Layer 3 of a small transformer language model trained on English Wikipedia (9 layers, counted from 0, width 128).
A neuron's activation on a vector x is GELU(weights . x), where the dot is the dot product.
The model reads these tokens: " by" " Star" "light" "\"" " (" "Y" "oung" "," " Washington" ")" " –" " 8" ":" "0" "4" "\n" "T" "otal"

The vector x that enters this layer's MLP at each token. A number n stands for (n - 500) times 0.0055.
0 " by": 446,562,505,486,454,553,549,504,78,404,475,447,614,505,583,441,544,567,514,455,585,545,464,480,226,487,366,503,498,474,452,569,446,538,460,393,551,648,655,519,503,578,494,586,511,491,398,550,346,463,570,489,561,399,476,488,433,583,476,483,488,513,543,354,552,499,553,565,501,349,345,593,532,545,414,587,558,679,529,521,387,621,532,508,436,525,507,514,577,543,572,518,296,491,490,625,631,599,570,465,433,456,513,507,356,680,507,300,565,505,685,514,401,574,617,814,333,495,515,533,610,459,332,535,400,475,483,663
1 " Star": 516,575,530,571,714,456,547,414,222,635,570,391,740,550,610,442,570,463,533,410,485,414,481,511,322,435,428,454,523,503,467,522,367,491,427,441,593,633,632,493,444,684,515,556,522,580,454,394,386,467,637,422,512,414,484,395,438,690,561,565,561,539,585,417,580,618,463,530,517,448,401,570,537,568,247,760,465,596,520,399,586,497,502,462,494,510,517,386,438,536,513,377,191,556,503,605,576,585,569,532,436,553,527,473,469,675,539,353,497,496,711,501,484,519,341,798,382,337,431,550,511,395,166,505,430,460,646,641
2 "light": 559,517,510,589,563,520,587,427,152,518,530,483,790,497,460,463,479,505,453,439,497,367,391,427,384,386,410,461,606,492,466,446,470,423,500,506,631,722,665,509,439,679,444,513,589,527,422,529,341,463,529,499,538,422,459,379,553,687,464,522,562,598,587,370,461,637,525,616,520,501,431,508,473,388,248,624,369,566,481,480,570,504,539,462,486,497,516,458,493,489,533,422,264,563,526,658,535,530,572,529,505,544,511,549,418,752,554,381,488,522,637,505,474,605,440,869,409,332,536,582,533,504,214,407,479,455,652,552
3 "\"": 477,529,602,527,457,457,520,390,189,507,589,392,605,506,594,539,448,508,607,455,554,481,549,467,306,547,486,499,559,493,406,450,456,521,420,477,484,702,731,460,426,539,422,490,641,522,381,472,270,497,473,549,612,395,500,502,365,589,504,513,483,470,629,307,442,613,524,574,502,386,322,698,538,677,239,548,327,677,541,537,466,477,489,468,549,549,487,424,570,638,438,479,457,495,483,536,559,538,563,475,424,455,537,520,322,780,625,289,485,640,592,514,513,506,484,765,324,608,561,479,577,434,301,464,467,562,578,628
4 " (": 576,595,545,553,570,448,503,265,134,471,447,332,486,493,649,523,398,548,501,356,575,511,394,401,286,540,395,487,490,515,446,523,333,694,484,427,517,551,536,437,508,559,569,453,610,499,476,386,346,513,526,450,579,408,518,425,537,665,469,516,536,480,579,346,415,605,511,411,485,389,455,464,544,571,392,656,652,693,552,520,602,553,515,514,507,543,623,446,476,511,515,438,358,487,582,554,575,540,596,443,556,515,574,493,507,735,602,526,478,584,709,418,507,568,312,718,294,399,527,539,607,492,291,431,451,551,593,630
5 "Y": 565,409,481,572,641,481,563,487,195,555,518,397,627,358,577,576,506,579,426,418,606,463,343,627,461,479,527,450,474,481,502,480,462,493,381,476,634,758,663,349,508,486,541,560,673,677,356,459,369,514,580,549,597,428,490,463,370,641,468,466,547,456,609,297,562,471,458,374,393,416,462,496,510,646,166,789,509,552,467,543,472,520,523,398,473,566,508,529,464,577,474,498,399,490,621,525,634,554,523,470,410,634,477,490,376,549,391,502,483,508,784,531,590,557,447,808,288,363,487,459,563,426,393,456,486,614,521,560
6 "oung": 530,514,565,492,593,502,600,449,171,543,561,405,630,422,499,483,453,509,387,485,541,479,424,507,272,438,511,428,620,469,449,472,438,421,472,424,660,663,508,540,494,509,546,523,570,627,461,419,201,522,553,556,615,421,509,470,325,660,452,428,562,546,637,367,503,610,496,533,431,549,397,551,524,460,184,612,535,561,543,509,604,643,440,504,522,478,398,338,547,461,578,567,326,563,501,562,444,554,526,559,418,537,507,535,506,715,467,471,507,597,699,481,572,576,387,801,372,175,506,566,570,554,235,520,552,608,607,557
7 ",": 541,533,487,598,510,562,534,492,28,390,456,353,522,477,561,483,501,599,500,354,559,440,496,496,349,475,421,437,496,461,433,576,465,607,414,454,553,651,552,478,431,576,490,520,630,446,415,541,386,469,600,582,500,421,498,466,434,594,544,471,484,569,594,316,582,527,556,530,540,450,379,547,544,553,453,624,597,629,512,595,513,577,521,476,509,546,502,537,517,483,546,565,307,579,559,524,474,574,543,386,459,424,484,533,393,734,526,351,483,553,718,501,477,581,495,748,349,459,476,477,577,459,298,484,426,590,446,668
8 " Washington": 488,346,561,521,572,531,497,457,194,533,646,458,720,507,572,542,436,500,500,392,551,423,439,557,373,477,507,512,589,394,476,509,361,412,618,522,513,614,570,362,455,649,562,594,499,505,381,560,420,546,514,572,594,354,452,500,427,723,500,476,644,484,644,285,437,649,399,565,510,491,542,527,507,513,241,634,509,626,393,584,566,542,393,455,486,541,429,480,477,514,524,557,154,580,553,488,524,522,551,528,390,550,561,488,405,700,488,428,469,569,752,564,449,654,489,738,343,224,468,437,484,501,293,539,518,536,611,486
9 ")": 594,392,516,535,595,523,500,485,103,489,560,357,584,488,536,585,455,498,509,437,582,566,468,437,284,549,415,522,557,510,457,492,451,518,491,433,492,695,649,464,430,586,483,581,596,439,419,470,334,499,528,565,545,429,489,513,500,689,489,441,480,448,628,362,507,587,496,488,516,439,385,620,539,568,273,622,461,615,520,528,457,600,524,518,461,521,560,484,501,533,497,543,296,513,511,529,535,572,530,420,426,438,573,494,390,809,598,275,495,597,600,494,474,557,511,838,238,528,495,466,575,427,383,507,386,631,502,577
10 " –": 551,521,589,498,606,471,582,458,81,491,454,398,651,478,658,555,455,636,480,288,611,482,441,486,373,510,384,457,544,503,518,507,468,502,397,439,516,569,635,511,407,669,495,555,636,481,413,481,335,432,538,536,611,312,497,548,446,636,548,433,554,506,493,322,589,569,495,480,502,420,392,627,562,567,310,614,487,581,562,569,574,540,417,458,531,468,567,481,497,473,467,537,241,534,574,505,632,554,571,440,421,488,501,483,609,703,605,517,467,530,702,458,455,548,479,687,310,339,465,484,614,410,366,496,451,487,643,560
11 " 8": 530,427,534,522,650,566,562,353,206,582,482,431,624,462,691,473,540,570,464,322,448,652,429,425,323,540,363,376,624,507,466,456,452,472,448,404,491,678,501,485,353,664,506,585,618,512,423,278,320,438,633,463,542,408,517,531,393,661,459,550,579,624,601,339,541,577,435,381,528,431,376,525,567,547,357,702,603,593,536,560,576,555,496,492,534,485,521,432,549,521,417,497,231,395,576,609,528,547,543,347,389,530,572,492,551,730,578,405,370,618,706,513,488,541,401,706,480,238,503,525,554,458,313,505,404,557,597,630
12 ":": 575,473,520,618,657,498,458,410,85,496,405,399,561,459,557,552,559,660,486,417,671,491,402,510,270,421,390,485,465,488,491,486,500,524,432,390,496,686,584,503,404,575,437,620,547,514,425,444,335,475,535,484,526,377,501,518,531,568,549,488,576,456,555,309,417,581,489,620,496,443,435,522,562,637,378,699,519,524,559,540,525,605,460,425,580,561,520,540,534,578,488,474,339,524,641,517,561,554,544,357,393,553,496,516,545,686,608,640,354,537,761,509,492,554,305,733,358,336,459,582,551,464,342,478,322,522,560,564
13 "0": 582,430,609,589,580,574,529,459,223,465,500,413,678,441,597,432,460,520,444,442,498,645,432,445,328,484,425,392,535,620,458,521,555,413,507,439,511,694,516,395,340,571,553,567,581,523,331,429,345,477,528,440,637,383,458,513,378,579,537,418,571,564,520,300,406,660,497,442,483,321,425,596,583,597,203,645,596,541,490,571,503,628,473,372,593,500,551,439,427,457,435,561,277,502,627,601,475,594,560,383,396,591,532,494,503,631,561,487,401,625,754,557,493,616,341,866,446,341,544,581,505,492,302,458,442,609,501,644
14 "4": 532,404,663,576,585,526,593,520,222,542,436,406,674,471,631,504,434,524,489,398,427,605,453,551,407,535,451,465,562,578,541,546,433,329,446,435,548,609,553,391,367,567,515,603,615,409,390,373,291,456,512,517,528,331,451,566,388,605,476,534,579,647,600,289,476,570,547,493,480,419,420,586,577,549,164,692,541,544,435,519,449,604,443,365,649,494,524,449,500,498,478,566,254,536,501,555,511,561,552,333,413,578,509,524,472,759,650,497,375,610,711,508,462,560,346,849,424,286,569,467,572,491,336,451,480,596,481,626
15 "\n": 478,531,537,560,444,518,572,426,97,504,515,356,528,462,581,472,470,547,558,362,508,580,495,464,280,568,376,563,427,441,483,591,422,534,432,419,499,647,574,492,533,546,456,488,443,424,454,451,291,410,592,563,511,464,465,468,420,671,514,469,496,447,516,262,547,580,552,514,516,354,386,530,465,546,499,602,527,579,502,587,484,523,561,503,468,588,454,531,599,500,506,483,315,510,493,573,552,596,622,449,486,454,544,530,360,752,596,385,534,586,698,500,526,618,598,761,389,468,513,615,542,376,405,571,388,607,443,691
16 "T": 559,328,535,569,567,497,598,470,205,588,481,280,516,358,492,484,487,537,498,437,702,539,458,532,447,493,498,549,441,445,471,438,429,478,337,465,605,699,699,340,438,526,474,488,640,526,537,409,388,505,532,506,546,505,492,455,475,689,562,537,631,537,549,294,466,435,522,438,500,454,435,547,476,559,189,809,568,566,523,550,575,439,449,432,510,567,538,469,400,544,424,508,341,477,587,572,583,606,548,432,479,565,489,504,463,693,400,401,342,442,749,559,513,564,433,837,408,287,497,632,554,422,362,481,475,634,596,725
17 "otal": 597,380,474,603,562,416,500,550,184,392,482,561,554,370,470,431,464,522,534,497,621,441,429,355,391,490,524,521,571,532,469,456,470,507,368,301,564,711,682,383,504,587,533,455,511,518,374,460,395,515,529,521,454,455,444,475,520,722,497,526,542,682,439,280,345,656,388,580,574,466,413,681,465,447,473,620,501,597,548,472,574,482,321,559,563,550,389,325,575,439,528,531,371,462,541,526,568,501,507,604,449,563,524,544,489,820,588,508,444,466,798,562,515,585,464,739,396,299,459,585,523,543,399,428,389,589,615,631

Each question shows the input weights of one neuron of the MLP. A number n stands for (n - 500) times 0.0025.

n201: 411,591,555,521,435,334,340,612,475,510,454,518,446,512,523,570,564,536,371,426,532,712,679,542,384,548,580,484,512,466,335,523,582,513,433,500,578,464,491,505,519,447,527,495,524,587,502,591,510,560,539,503,392,460,590,520,510,598,610,600,475,618,463,566,442,242,390,503,334,541,479,507,585,553,515,457,495,353,500,428,569,523,545,449,459,613,524,550,465,477,487,638,429,584,427,498,560,481,446,471,483,574,510,612,523,677,397,463,600,436,459,447,565,444,341,577,418,548,510,616,385,615,422,565,617,435,437,301
On which token does it fire most, and how strongly? 6 "oung", at about 0.59

n214: 372,423,549,483,599,526,530,693,468,611,543,468,474,516,481,456,449,374,465,425,453,600,509,366,543,522,309,485,371,541,504,634,498,531,462,605,652,491,467,484,518,567,507,472,434,578,587,451,583,493,361,541,495,525,462,475,531,414,507,562,344,498,566,463,430,519,570,556,311,403,479,355,447,556,512,611,586,412,596,446,531,519,496,495,477,490,541,593,547,550,545,505,494,521,584,305,533,419,524,604,344,694,455,525,455,567,424,537,481,532,438,601,477,475,557,401,621,416,462,577,500,543,416,445,516,488,535,551
On which token does it fire most, and how strongly? 16 "T", at about 0.28

n195: 449,385,386,464,451,412,517,487,587,466,471,521,439,361,552,428,474,519,636,548,616,448,577,584,332,480,383,373,497,515,472,481,451,460,617,709,508,515,515,531,455,483,568,521,483,470,481,568,427,438,455,508,385,638,396,612,495,714,591,486,474,640,414,447,503,539,580,457,634,561,548,576,404,461,540,547,339,442,583,665,473,443,527,434,616,574,503,561,506,583,639,301,539,500,602,536,500,492,542,390,505,546,439,434,713,534,517,495,397,577,612,335,518,323,490,520,573,486,542,267,363,479,479,464,559,505,437,643
On which token does it fire most? 16 "T"

n191: 547,409,407,593,545,583,528,534,571,403,599,441,388,361,517,381,378,512,511,425,477,475,553,650,593,548,435,413,684,604,475,493,451,549,546,593,455,511,438,383,523,599,613,546,430,607,483,593,565,509,346,389,536,448,458,591,541,509,556,350,443,582,496,464,596,605,522,480,481,537,518,358,471,483,536,434,533,549,569,513,381,542,414,420,523,402,473,539,360,593,466,405,453,493,529,485,597,576,578,374,524,505,381,459,458,460,484,648,500,592,541,418,655,388,533,481,546,539,374,481,498,447,538,675,408,453,591,661
Its two highest activations, in order, are on tokens 13 "0", 5 "Y"

n197: 593,453,389,424,573,563,491,515,435,621,419,620,451,435,568,207,423,279,402,661,596,507,472,537,512,478,470,528,546,592,534,456,569,386,593,551,306,507,609,401,471,486,370,515,491,464,402,540,361,507,704,508,485,520,411,458,449,493,410,553,448,388,532,599,390,493,391,554,545,435,587,460,569,527,414,469,470,478,515,469,609,472,505,550,404,569,682,565,526,451,589,515,597,544,557,591,505,482,535,460,493,524,594,505,439,424,426,598,461,458,493,525,641,597,403,327,502,369,567,462,490,510,553,448,616,453,435,590
On which token does it fire most? 13 "0"

n116: 558,463,589,574,443,472,332,486,463,507,486,537,515,553,433,508,490,528,534,508,615,366,561,542,536,460,523,334,631,513,542,370,514,584,448,509,538,443,451,502,417,469,575,530,481,478,498,630,566,526,462,500,459,471,558,646,477,449,507,542,635,487,481,514,435,436,515,528,384,490,506,543,477,393,431,485,494,671,566,408,465,545,491,597,485,563,605,390,534,451,388,657,382,222,534,410,442,495,644,576,568,444,579,635,439,546,549,619,548,424,386,518,509,429,375,536,542,415,502,498,498,577,397,518,586,450,509,488
On which token does it fire most? 17 "otal"

n152: 550,476,449,486,435,607,500,586,458,425,416,529,423,608,463,419,511,666,430,603,554,523,500,429,429,428,584,500,434,450,619,525,672,428,409,593,432,539,353,498,442,414,416,556,642,543,524,549,481,593,395,573,335,600,377,383,572,422,581,424,500,488,453,412,471,507,619,654,571,533,547,427,529,505,355,621,531,432,460,494,542,490,523,385,582,599,497,445,497,572,669,375,461,517,658,575,560,361,540,585,478,483,555,456,488,551,428,526,292,450,419,524,604,479,462,409,537,419,502,407,491,421,614,548,462,364,546,515
On which token does it fire most, and how strongly? 12 ":", at about 1.5

n218: 621,569,505,475,493,458,529,476,555,500,578,447,490,495,495,653,512,457,611,495,428,414,608,573,417,536,535,486,472,585,390,475,573,435,430,653,407,513,639,532,369,584,426,425,500,492,490,513,631,563,367,478,654,620,497,523,605,567,484,368,460,591,658,563,399,333,608,426,422,517,458,610,455,534,387,503,466,464,634,410,592,621,540,369,403,673,356,452,610,525,340,371,646,344,532,374,467,413,425,619,429,363,324,575,633,442,495,570,458,607,487,385,495,546,461,648,431,591,467,407,528,532,556,597,416,530,577,406
On which token does it fire most? 3 "\""

n10: 387,617,391,498,472,560,481,544,527,534,540,494,474,473,468,513,408,406,479,572,478,579,659,453,431,500,519,419,545,413,480,483,509,491,322,406,372,493,506,584,638,436,487,553,483,373,496,521,473,531,521,465,612,612,589,444,584,549,511,443,493,449,563,432,602,477,463,455,486,500,464,513,582,409,641,360,504,549,379,563,423,531,375,348,460,626,510,653,639,528,416,534,445,451,447,581,513,606,526,455,516,401,498,408,523,434,536,358,617,374,647,544,546,440,542,460,551,444,539,546,549,626,613,405,471,583,537,574
Its three highest activations, in order, are on tokens 15 "\n", 0 " by", 7 ","

n125: 442,522,497,508,474,634,403,440,337,415,516,549,533,589,476,473,412,478,653,557,388,619,507,387,437,557,518,578,353,550,492,486,460,615,623,463,514,354,565,508,626,608,471,293,548,407,581,422,539,425,406,536,419,426,482,363,440,621,587,448,581,500,522,654,538,532,476,506,353,517,376,561,500,572,574,487,594,518,339,450,273,391,589,419,417,335,525,782,560,481,555,372,493,577,460,439,655,699,536,536,529,563,544,431,613,512,420,352,576,526,552,419,629,513,566,439,492,524,546,546,518,443,552,553,375,483,430,503
Its two highest activations, in order, are on tokens 15 "\n", 0 " by"

n227: 414,521,182,402,533,440,529,463,584,327,457,551,450,523,681,526,498,459,463,588,566,470,554,627,515,525,621,505,469,441,447,495,435,311,442,397,382,525,478,418,583,528,375,431,582,533,394,595,362,487,400,659,489,638,564,363,610,492,539,434,489,490,602,379,559,500,334,418,495,423,537,540,503,334,596,401,478,482,536,599,530,462,483,439,549,557,346,495,489,478,657,513,535,560,526,628,578,676,546,412,685,487,511,442,543,498,611,349,599,440,460,580,571,500,461,465,632,577,391,476,461,562,509,602,552,445,548,657
On which token does it fire most, and how strongly? 17 "otal", at about 0.14

n224: 453,493,566,440,443,463,454,546,483,625,416,465,575,502,459,459,458,430,511,517,575,526,521,444,712,427,613,493,395,427,544,458,660,477,437,536,491,555,560,577,474,342,447,528,567,452,481,532,427,467,556,486,493,439,522,520,456,402,496,506,530,491,536,488,588,486,400,429,514,498,468,487,436,566,665,428,660,544,569,427,572,536,543,470,591,764,524,521,393,476,514,380,382,509,374,324,463,553,556,568,545,442,395,460,561,552,532,538,416,484,485,592,463,551,529,430,531,380,476,472,658,435,567,607,627,379,528,590
Its two highest activations, in order, are on tokens 16 "T", 10 " –"

n71: 518,612,488,423,500,525,482,586,445,690,436,584,484,462,478,600,538,361,416,592,350,523,507,445,374,456,545,591,427,637,498,452,538,540,440,346,450,606,593,464,449,505,544,323,509,472,553,672,516,467,547,513,398,702,618,686,443,391,531,496,478,498,576,427,498,490,474,518,502,561,498,349,539,485,468,386,549,441,523,539,542,508,518,483,528,379,477,645,544,552,604,459,485,519,534,491,390,390,431,550,510,531,475,511,649,587,261,467,495,467,551,502,592,394,457,475,446,471,386,415,658,544,466,462,421,387,485,558
On which token does it fire most? 6 "oung"

n151: 557,536,381,474,431,430,437,590,523,508,469,394,617,427,400,457,623,582,513,480,380,641,472,394,614,588,490,555,352,266,455,617,451,593,426,478,684,518,409,690,466,460,564,679,550,459,576,622,634,476,423,426,583,440,664,378,661,432,578,528,575,595,714,551,511,628,377,290,421,422,584,516,500,470,593,471,449,371,463,421,500,374,411,494,524,486,569,382,444,389,670,387,466,576,578,444,487,500,387,475,475,565,480,606,449,592,482,375,523,557,450,528,414,505,505,548,399,457,606,545,441,565,500,582,374,693,608,414
Its three highest activations, in order, are on tokens 2 "light", 1 " Star", 9 ")"

n64: 495,432,573,425,413,488,457,582,480,512,503,537,439,502,361,620,582,703,446,528,471,428,526,522,665,382,559,552,456,610,556,547,411,492,392,490,469,474,406,543,330,406,417,556,737,518,654,513,437,505,544,568,326,468,478,502,444,620,500,574,573,542,415,380,500,596,548,466,546,509,558,545,565,515,520,433,583,520,526,538,446,424,626,591,434,631,453,427,647,518,469,547,549,443,593,353,333,463,413,527,565,461,554,472,497,496,551,451,442,357,380,409,510,740,583,588,411,486,495,396,471,587,384,390,515,526,437,448
On which token does it fire most, and how strongly? 7 ",", at about 0.83

n232: 503,538,353,452,371,494,372,640,422,322,493,444,664,477,472,496,563,546,709,649,367,579,484,483,439,609,629,539,326,480,487,635,497,644,598,524,436,267,481,651,500,612,596,249,562,640,550,452,407,543,613,625,379,463,734,382,528,500,547,529,407,302,576,633,472,555,447,486,416,469,328,617,517,552,455,451,573,580,400,656,191,507,659,517,390,518,532,569,496,433,726,432,411,578,614,569,751,697,518,466,418,429,419,365,253,491,529,233,511,588,269,420,510,510,769,605,503,503,361,569,440,423,445,585,394,439,358,543
Its three highest activations, in order, are on tokens 0 " by", 15 "\n", 9 ")"

n139: 607,419,321,615,548,494,571,536,596,475,532,562,536,592,575,530,473,362,517,477,478,483,485,452,491,439,538,685,605,482,366,563,509,541,611,425,586,487,412,527,599,494,424,498,443,439,492,588,474,530,470,591,572,480,535,359,621,584,410,568,518,544,486,552,450,561,357,474,475,575,409,545,644,419,448,420,535,504,442,580,528,488,458,586,454,472,404,661,373,484,438,489,624,471,500,510,419,574,473,520,542,493,403,516,458,464,607,560,528,449,565,437,374,612,491,418,517,355,392,403,445,473,394,576,484,470,550,500
Its two highest activations, in order, are on tokens 8 " Washington", 17 "otal"

n81: 398,519,481,522,445,500,642,507,579,580,555,427,489,472,560,339,550,485,473,504,411,409,447,525,662,459,434,416,652,627,621,537,526,478,487,498,517,410,420,502,459,530,372,598,455,562,450,552,653,441,456,507,524,516,576,500,469,400,525,382,438,558,450,469,519,462,472,441,512,541,443,381,512,524,440,539,544,693,547,399,469,532,525,519,576,490,564,354,540,488,223,331,475,500,533,530,439,487,514,447,500,440,539,558,502,496,647,449,701,575,482,564,453,433,549,593,589,367,491,402,546,375,534,521,444,586,633,392
On which token does it fire most? 11 " 8"

n102: 485,590,578,363,459,605,387,475,397,452,575,547,419,595,626,591,438,458,500,490,353,521,412,556,508,273,551,675,447,450,657,503,422,511,545,604,322,573,607,573,471,492,424,363,374,312,649,552,518,526,556,472,320,561,542,463,616,500,479,520,530,646,562,514,245,489,621,421,492,495,553,487,646,663,481,482,533,513,419,551,409,421,549,538,371,517,455,554,506,581,475,592,560,519,421,560,472,434,400,544,430,609,483,346,542,433,545,412,562,596,409,388,617,487,513,368,351,419,602,470,471,605,344,573,522,483,644,559
On which token does it fire most? 4 " ("

n145: 590,625,487,479,477,476,597,389,670,475,642,312,514,495,492,463,502,508,398,547,478,593,561,510,495,522,488,460,493,485,463,400,400,370,491,510,518,512,452,535,522,559,453,469,481,449,563,393,436,356,589,495,380,493,468,500,552,520,602,334,609,460,516,502,700,444,583,851,371,419,523,481,401,520,539,527,547,530,400,428,357,600,354,508,466,448,439,482,530,518,453,538,523,547,599,551,633,513,668,598,508,490,503,570,555,484,535,505,572,375,434,564,558,599,483,586,661,558,461,487,485,422,653,515,356,357,480,339
On which token does it fire most? 15 "\n"

n73: 495,529,593,522,429,470,596,589,507,392,559,558,493,451,495,527,483,402,555,485,634,495,416,583,500,656,348,511,526,371,584,481,547,522,459,620,456,409,455,357,431,564,608,306,568,422,519,609,503,490,626,671,473,500,472,487,489,542,365,507,497,427,539,495,521,540,420,500,527,397,549,337,585,402,460,566,404,428,811,441,454,643,530,591,557,584,597,510,466,497,397,378,576,383,431,524,432,393,476,460,560,513,345,493,391,519,658,529,511,542,571,663,381,427,464,593,682,579,469,594,516,511,669,308,521,362,399,613
On which token does it fire most, and how strongly? 15 "\n", at about 0.2

n221: 480,344,551,455,550,559,436,443,617,464,611,367,534,474,515,546,403,495,484,556,477,495,442,647,495,640,364,520,382,573,551,585,392,547,496,438,669,486,491,454,551,442,521,763,534,467,613,388,549,537,525,698,529,405,384,638,446,365,581,482,549,441,491,387,463,512,487,530,502,544,520,507,621,435,630,612,348,590,525,541,448,427,489,368,516,574,518,441,474,515,428,445,623,602,500,567,413,410,505,509,421,357,525,383,378,491,550,619,505,424,502,444,536,410,514,475,589,507,512,500,502,574,511,423,498,510,661,460
On which token does it fire most? 14 "4"

n1: 436,592,451,533,389,454,549,438,491,458,557,376,500,484,498,406,453,490,357,604,452,399,543,537,546,561,537,664,543,546,425,485,456,560,550,433,429,491,456,437,430,394,582,540,456,527,556,437,536,311,401,549,540,382,605,502,584,472,612,502,549,509,498,564,552,495,427,422,640,547,528,542,317,472,319,493,429,630,447,433,344,415,609,638,498,502,600,415,445,466,406,428,600,440,446,468,618,575,706,492,560,571,598,464,510,552,480,562,493,555,527,528,378,408,500,494,579,615,495,535,559,424,575,377,591,498,564,524
Its two highest activations, in order, are on tokens 3 "\"", 4 " ("

n23: 507,431,546,493,579,373,472,557,493,497,523,588,510,591,531,503,449,594,664,519,704,580,509,550,498,588,457,442,344,367,554,594,495,500,530,532,463,614,391,422,556,368,520,449,505,356,454,581,517,464,534,534,617,637,367,390,394,490,512,378,655,505,670,482,610,426,650,516,551,472,617,435,581,444,624,427,437,446,516,561,541,400,536,497,554,555,481,562,519,361,487,242,471,515,638,409,478,468,397,505,668,612,495,428,430,531,410,473,442,515,629,533,465,441,329,469,532,461,359,495,357,428,583,465,508,508,505,516
Its two highest activations, in order, are on tokens 16 "T", 5 "Y"

n124: 502,524,434,530,406,400,402,454,471,563,500,428,535,533,449,662,560,549,483,478,339,523,593,521,487,541,569,530,433,317,454,648,492,543,587,440,643,356,428,529,454,444,375,575,515,411,582,508,549,378,590,599,444,521,593,388,497,544,474,422,489,627,539,528,583,423,618,522,438,440,534,505,593,447,589,680,488,469,514,618,611,374,548,596,616,302,506,505,382,345,701,387,620,544,681,653,550,551,349,426,500,526,443,340,503,498,579,372,589,477,632,548,399,580,474,477,446,464,464,452,549,681,568,471,421,627,415,368
On which token does it fire most, and how strongly? 7 ",", at about 1.1

n255: 411,574,659,420,246,431,467,618,572,445,500,444,552,363,574,435,671,670,503,571,547,565,324,515,551,512,649,324,431,357,580,421,342,384,432,320,561,594,523,451,444,512,556,730,570,526,455,528,488,429,349,376,537,467,527,509,394,217,404,596,580,593,477,657,466,657,338,490,438,411,560,413,436,571,712,306,591,434,599,426,544,634,575,509,524,412,458,533,448,522,676,518,514,648,429,517,357,523,472,627,491,485,591,634,604,468,471,400,600,678,559,447,420,410,572,521,343,545,370,673,554,575,437,482,500,414,549,506
On which token does it fire most? 0 " by"

n39: 512,627,596,406,549,602,461,469,452,372,572,479,415,613,615,503,475,459,519,334,429,369,486,431,621,587,432,673,453,520,383,482,595,435,502,525,584,517,500,397,630,456,432,561,448,553,632,546,478,410,474,466,639,450,544,617,379,535,549,509,556,414,474,551,469,503,502,495,546,523,428,426,568,429,536,517,561,466,458,399,580,586,409,452,485,500,571,596,468,422,332,593,484,500,546,278,555,350,415,550,602,597,562,613,474,675,458,458,542,391,481,627,619,603,342,467,529,543,393,444,542,407,585,410,482,500,500,279
On which token does it fire most? 10 " –"

n144: 563,475,592,525,528,519,527,516,461,469,463,500,337,500,479,440,442,516,542,467,476,472,500,456,650,470,403,535,553,452,515,411,375,509,506,358,404,483,504,466,558,472,576,408,447,547,461,437,557,567,391,355,573,558,546,529,523,520,617,515,590,597,577,526,548,518,547,502,456,436,454,429,468,430,385,400,469,482,448,375,380,523,641,418,493,667,483,461,577,540,567,559,422,549,482,546,667,507,505,603,581,598,567,492,560,410,607,418,488,551,489,489,380,566,303,397,672,412,578,646,423,546,580,581,522,495,473,505
On which token does it fire most? 4 " ("

n69: 447,410,429,526,492,482,526,601,472,467,565,688,509,489,405,366,584,522,551,625,461,623,456,442,579,500,363,434,505,509,402,439,493,546,550,377,458,414,635,491,538,505,489,579,458,498,429,597,452,520,541,419,505,440,456,579,551,556,502,633,450,449,457,577,541,545,648,505,483,487,522,424,498,623,462,568,454,459,532,420,543,554,513,395,456,618,599,457,543,393,454,509,502,672,566,431,343,495,652,638,530,560,640,513,425,409,372,286,416,626,523,436,387,507,477,383,459,500,564,505,518,404,383,535,601,461,533,485
On which token does it fire most? 1 " Star"

n247: 522,433,484,675,417,368,454,516,615,526,664,512,557,487,527,600,391,492,445,571,492,589,436,458,495,541,488,390,616,394,564,473,401,641,617,474,599,465,664,563,490,576,467,449,460,564,602,681,597,398,677,366,609,617,611,630,527,497,422,546,436,484,578,572,476,452,367,343,409,373,517,450,563,590,548,520,424,490,730,509,519,582,653,379,438,549,494,430,452,276,410,455,571,500,492,444,394,536,406,536,461,578,254,527,514,507,433,477,425,463,589,337,511,466,534,378,395,409,497,457,526,589,472,445,584,533,503,533
On which token does it fire most? 5 "Y"

n240: 324,604,587,409,505,549,421,414,589,666,406,446,488,570,542,457,627,532,464,471,380,495,629,432,530,507,481,508,538,452,401,457,559,495,580,705,401,687,401,554,446,448,483,586,427,505,559,554,540,401,534,521,559,533,420,416,566,543,525,402,394,384,637,634,451,490,533,318,534,470,462,393,415,595,453,591,460,550,511,380,466,564,624,391,625,395,578,610,552,465,571,487,546,551,614,502,498,418,503,451,268,616,445,446,640,507,562,350,503,424,641,495,521,568,528,480,490,533,448,427,344,623,425,533,469,570,381,403
On which token does it fire most, and how strongly? 11 " 8", at about 0.42

n196: 526,438,610,601,557,509,508,598,483,429,528,559,364,462,591,492,349,502,619,434,418,553,438,403,514,622,474,529,513,422,478,452,536,601,665,507,438,524,431,571,399,602,527,519,598,425,565,484,538,469,450,381,452,493,451,548,538,574,509,417,449,696,487,530,453,683,515,356,458,552,394,526,530,558,554,538,536,502,462,461,399,381,511,474,473,535,601,552,387,379,486,489,445,464,435,544,448,463,394,428,480,446,542,460,654,429,697,593,565,475,440,412,553,412,590,524,520,433,524,632,448,493,510,660,495,447,495,366
On which token does it fire most? 11 " 8"

n52: 463,460,495,539,469,468,400,569,529,571,508,476,433,674,643,588,397,651,498,308,413,475,412,595,510,416,569,637,387,541,437,413,430,551,500,441,588,472,485,542,472,353,503,663,515,566,642,511,605,419,522,514,550,637,569,536,546,510,479,410,453,557,464,423,553,513,562,648,551,557,368,368,384,529,433,566,451,569,489,568,556,508,368,476,610,236,756,579,478,473,522,558,481,466,542,555,348,598,487,571,591,394,462,502,392,475,662,427,387,414,381,471,497,610,531,532,475,512,538,370,577,385,458,670,333,431,511,478
On which token does it fire most, and how strongly? 7 ",", at about 0.78

n225: 561,460,555,451,562,323,341,624,470,522,415,586,486,402,420,439,544,581,518,595,519,407,470,560,560,422,535,416,524,656,574,452,455,590,456,451,480,471,467,489,575,492,485,469,432,484,502,463,436,574,550,514,476,485,521,461,484,624,596,447,596,590,484,502,489,416,546,418,507,385,461,531,472,625,476,431,445,408,573,504,648,427,448,458,645,460,569,568,386,559,446,552,588,453,588,490,546,484,455,480,366,539,552,322,491,485,504,448,642,532,471,555,638,521,509,532,523,510,521,496,340,478,407,485,583,589,416,384
On which token does it fire most, and how strongly? 5 "Y", at about 1.1

n72: 669,537,414,358,460,381,505,473,328,377,545,526,599,643,325,561,342,489,532,602,647,460,444,554,564,561,532,555,464,416,525,600,435,492,592,467,609,432,461,594,550,523,591,511,455,393,449,379,508,505,535,593,682,534,408,596,588,523,479,473,400,490,476,706,582,489,536,492,572,471,554,475,490,421,497,480,505,651,546,451,417,544,557,391,411,704,500,562,758,440,451,419,449,459,463,425,572,519,385,479,521,619,430,548,449,440,632,484,467,487,460,405,574,479,397,486,652,431,450,392,515,235,437,599,474,530,426,514
Its two highest activations, in order, are on tokens 15 "\n", 0 " by"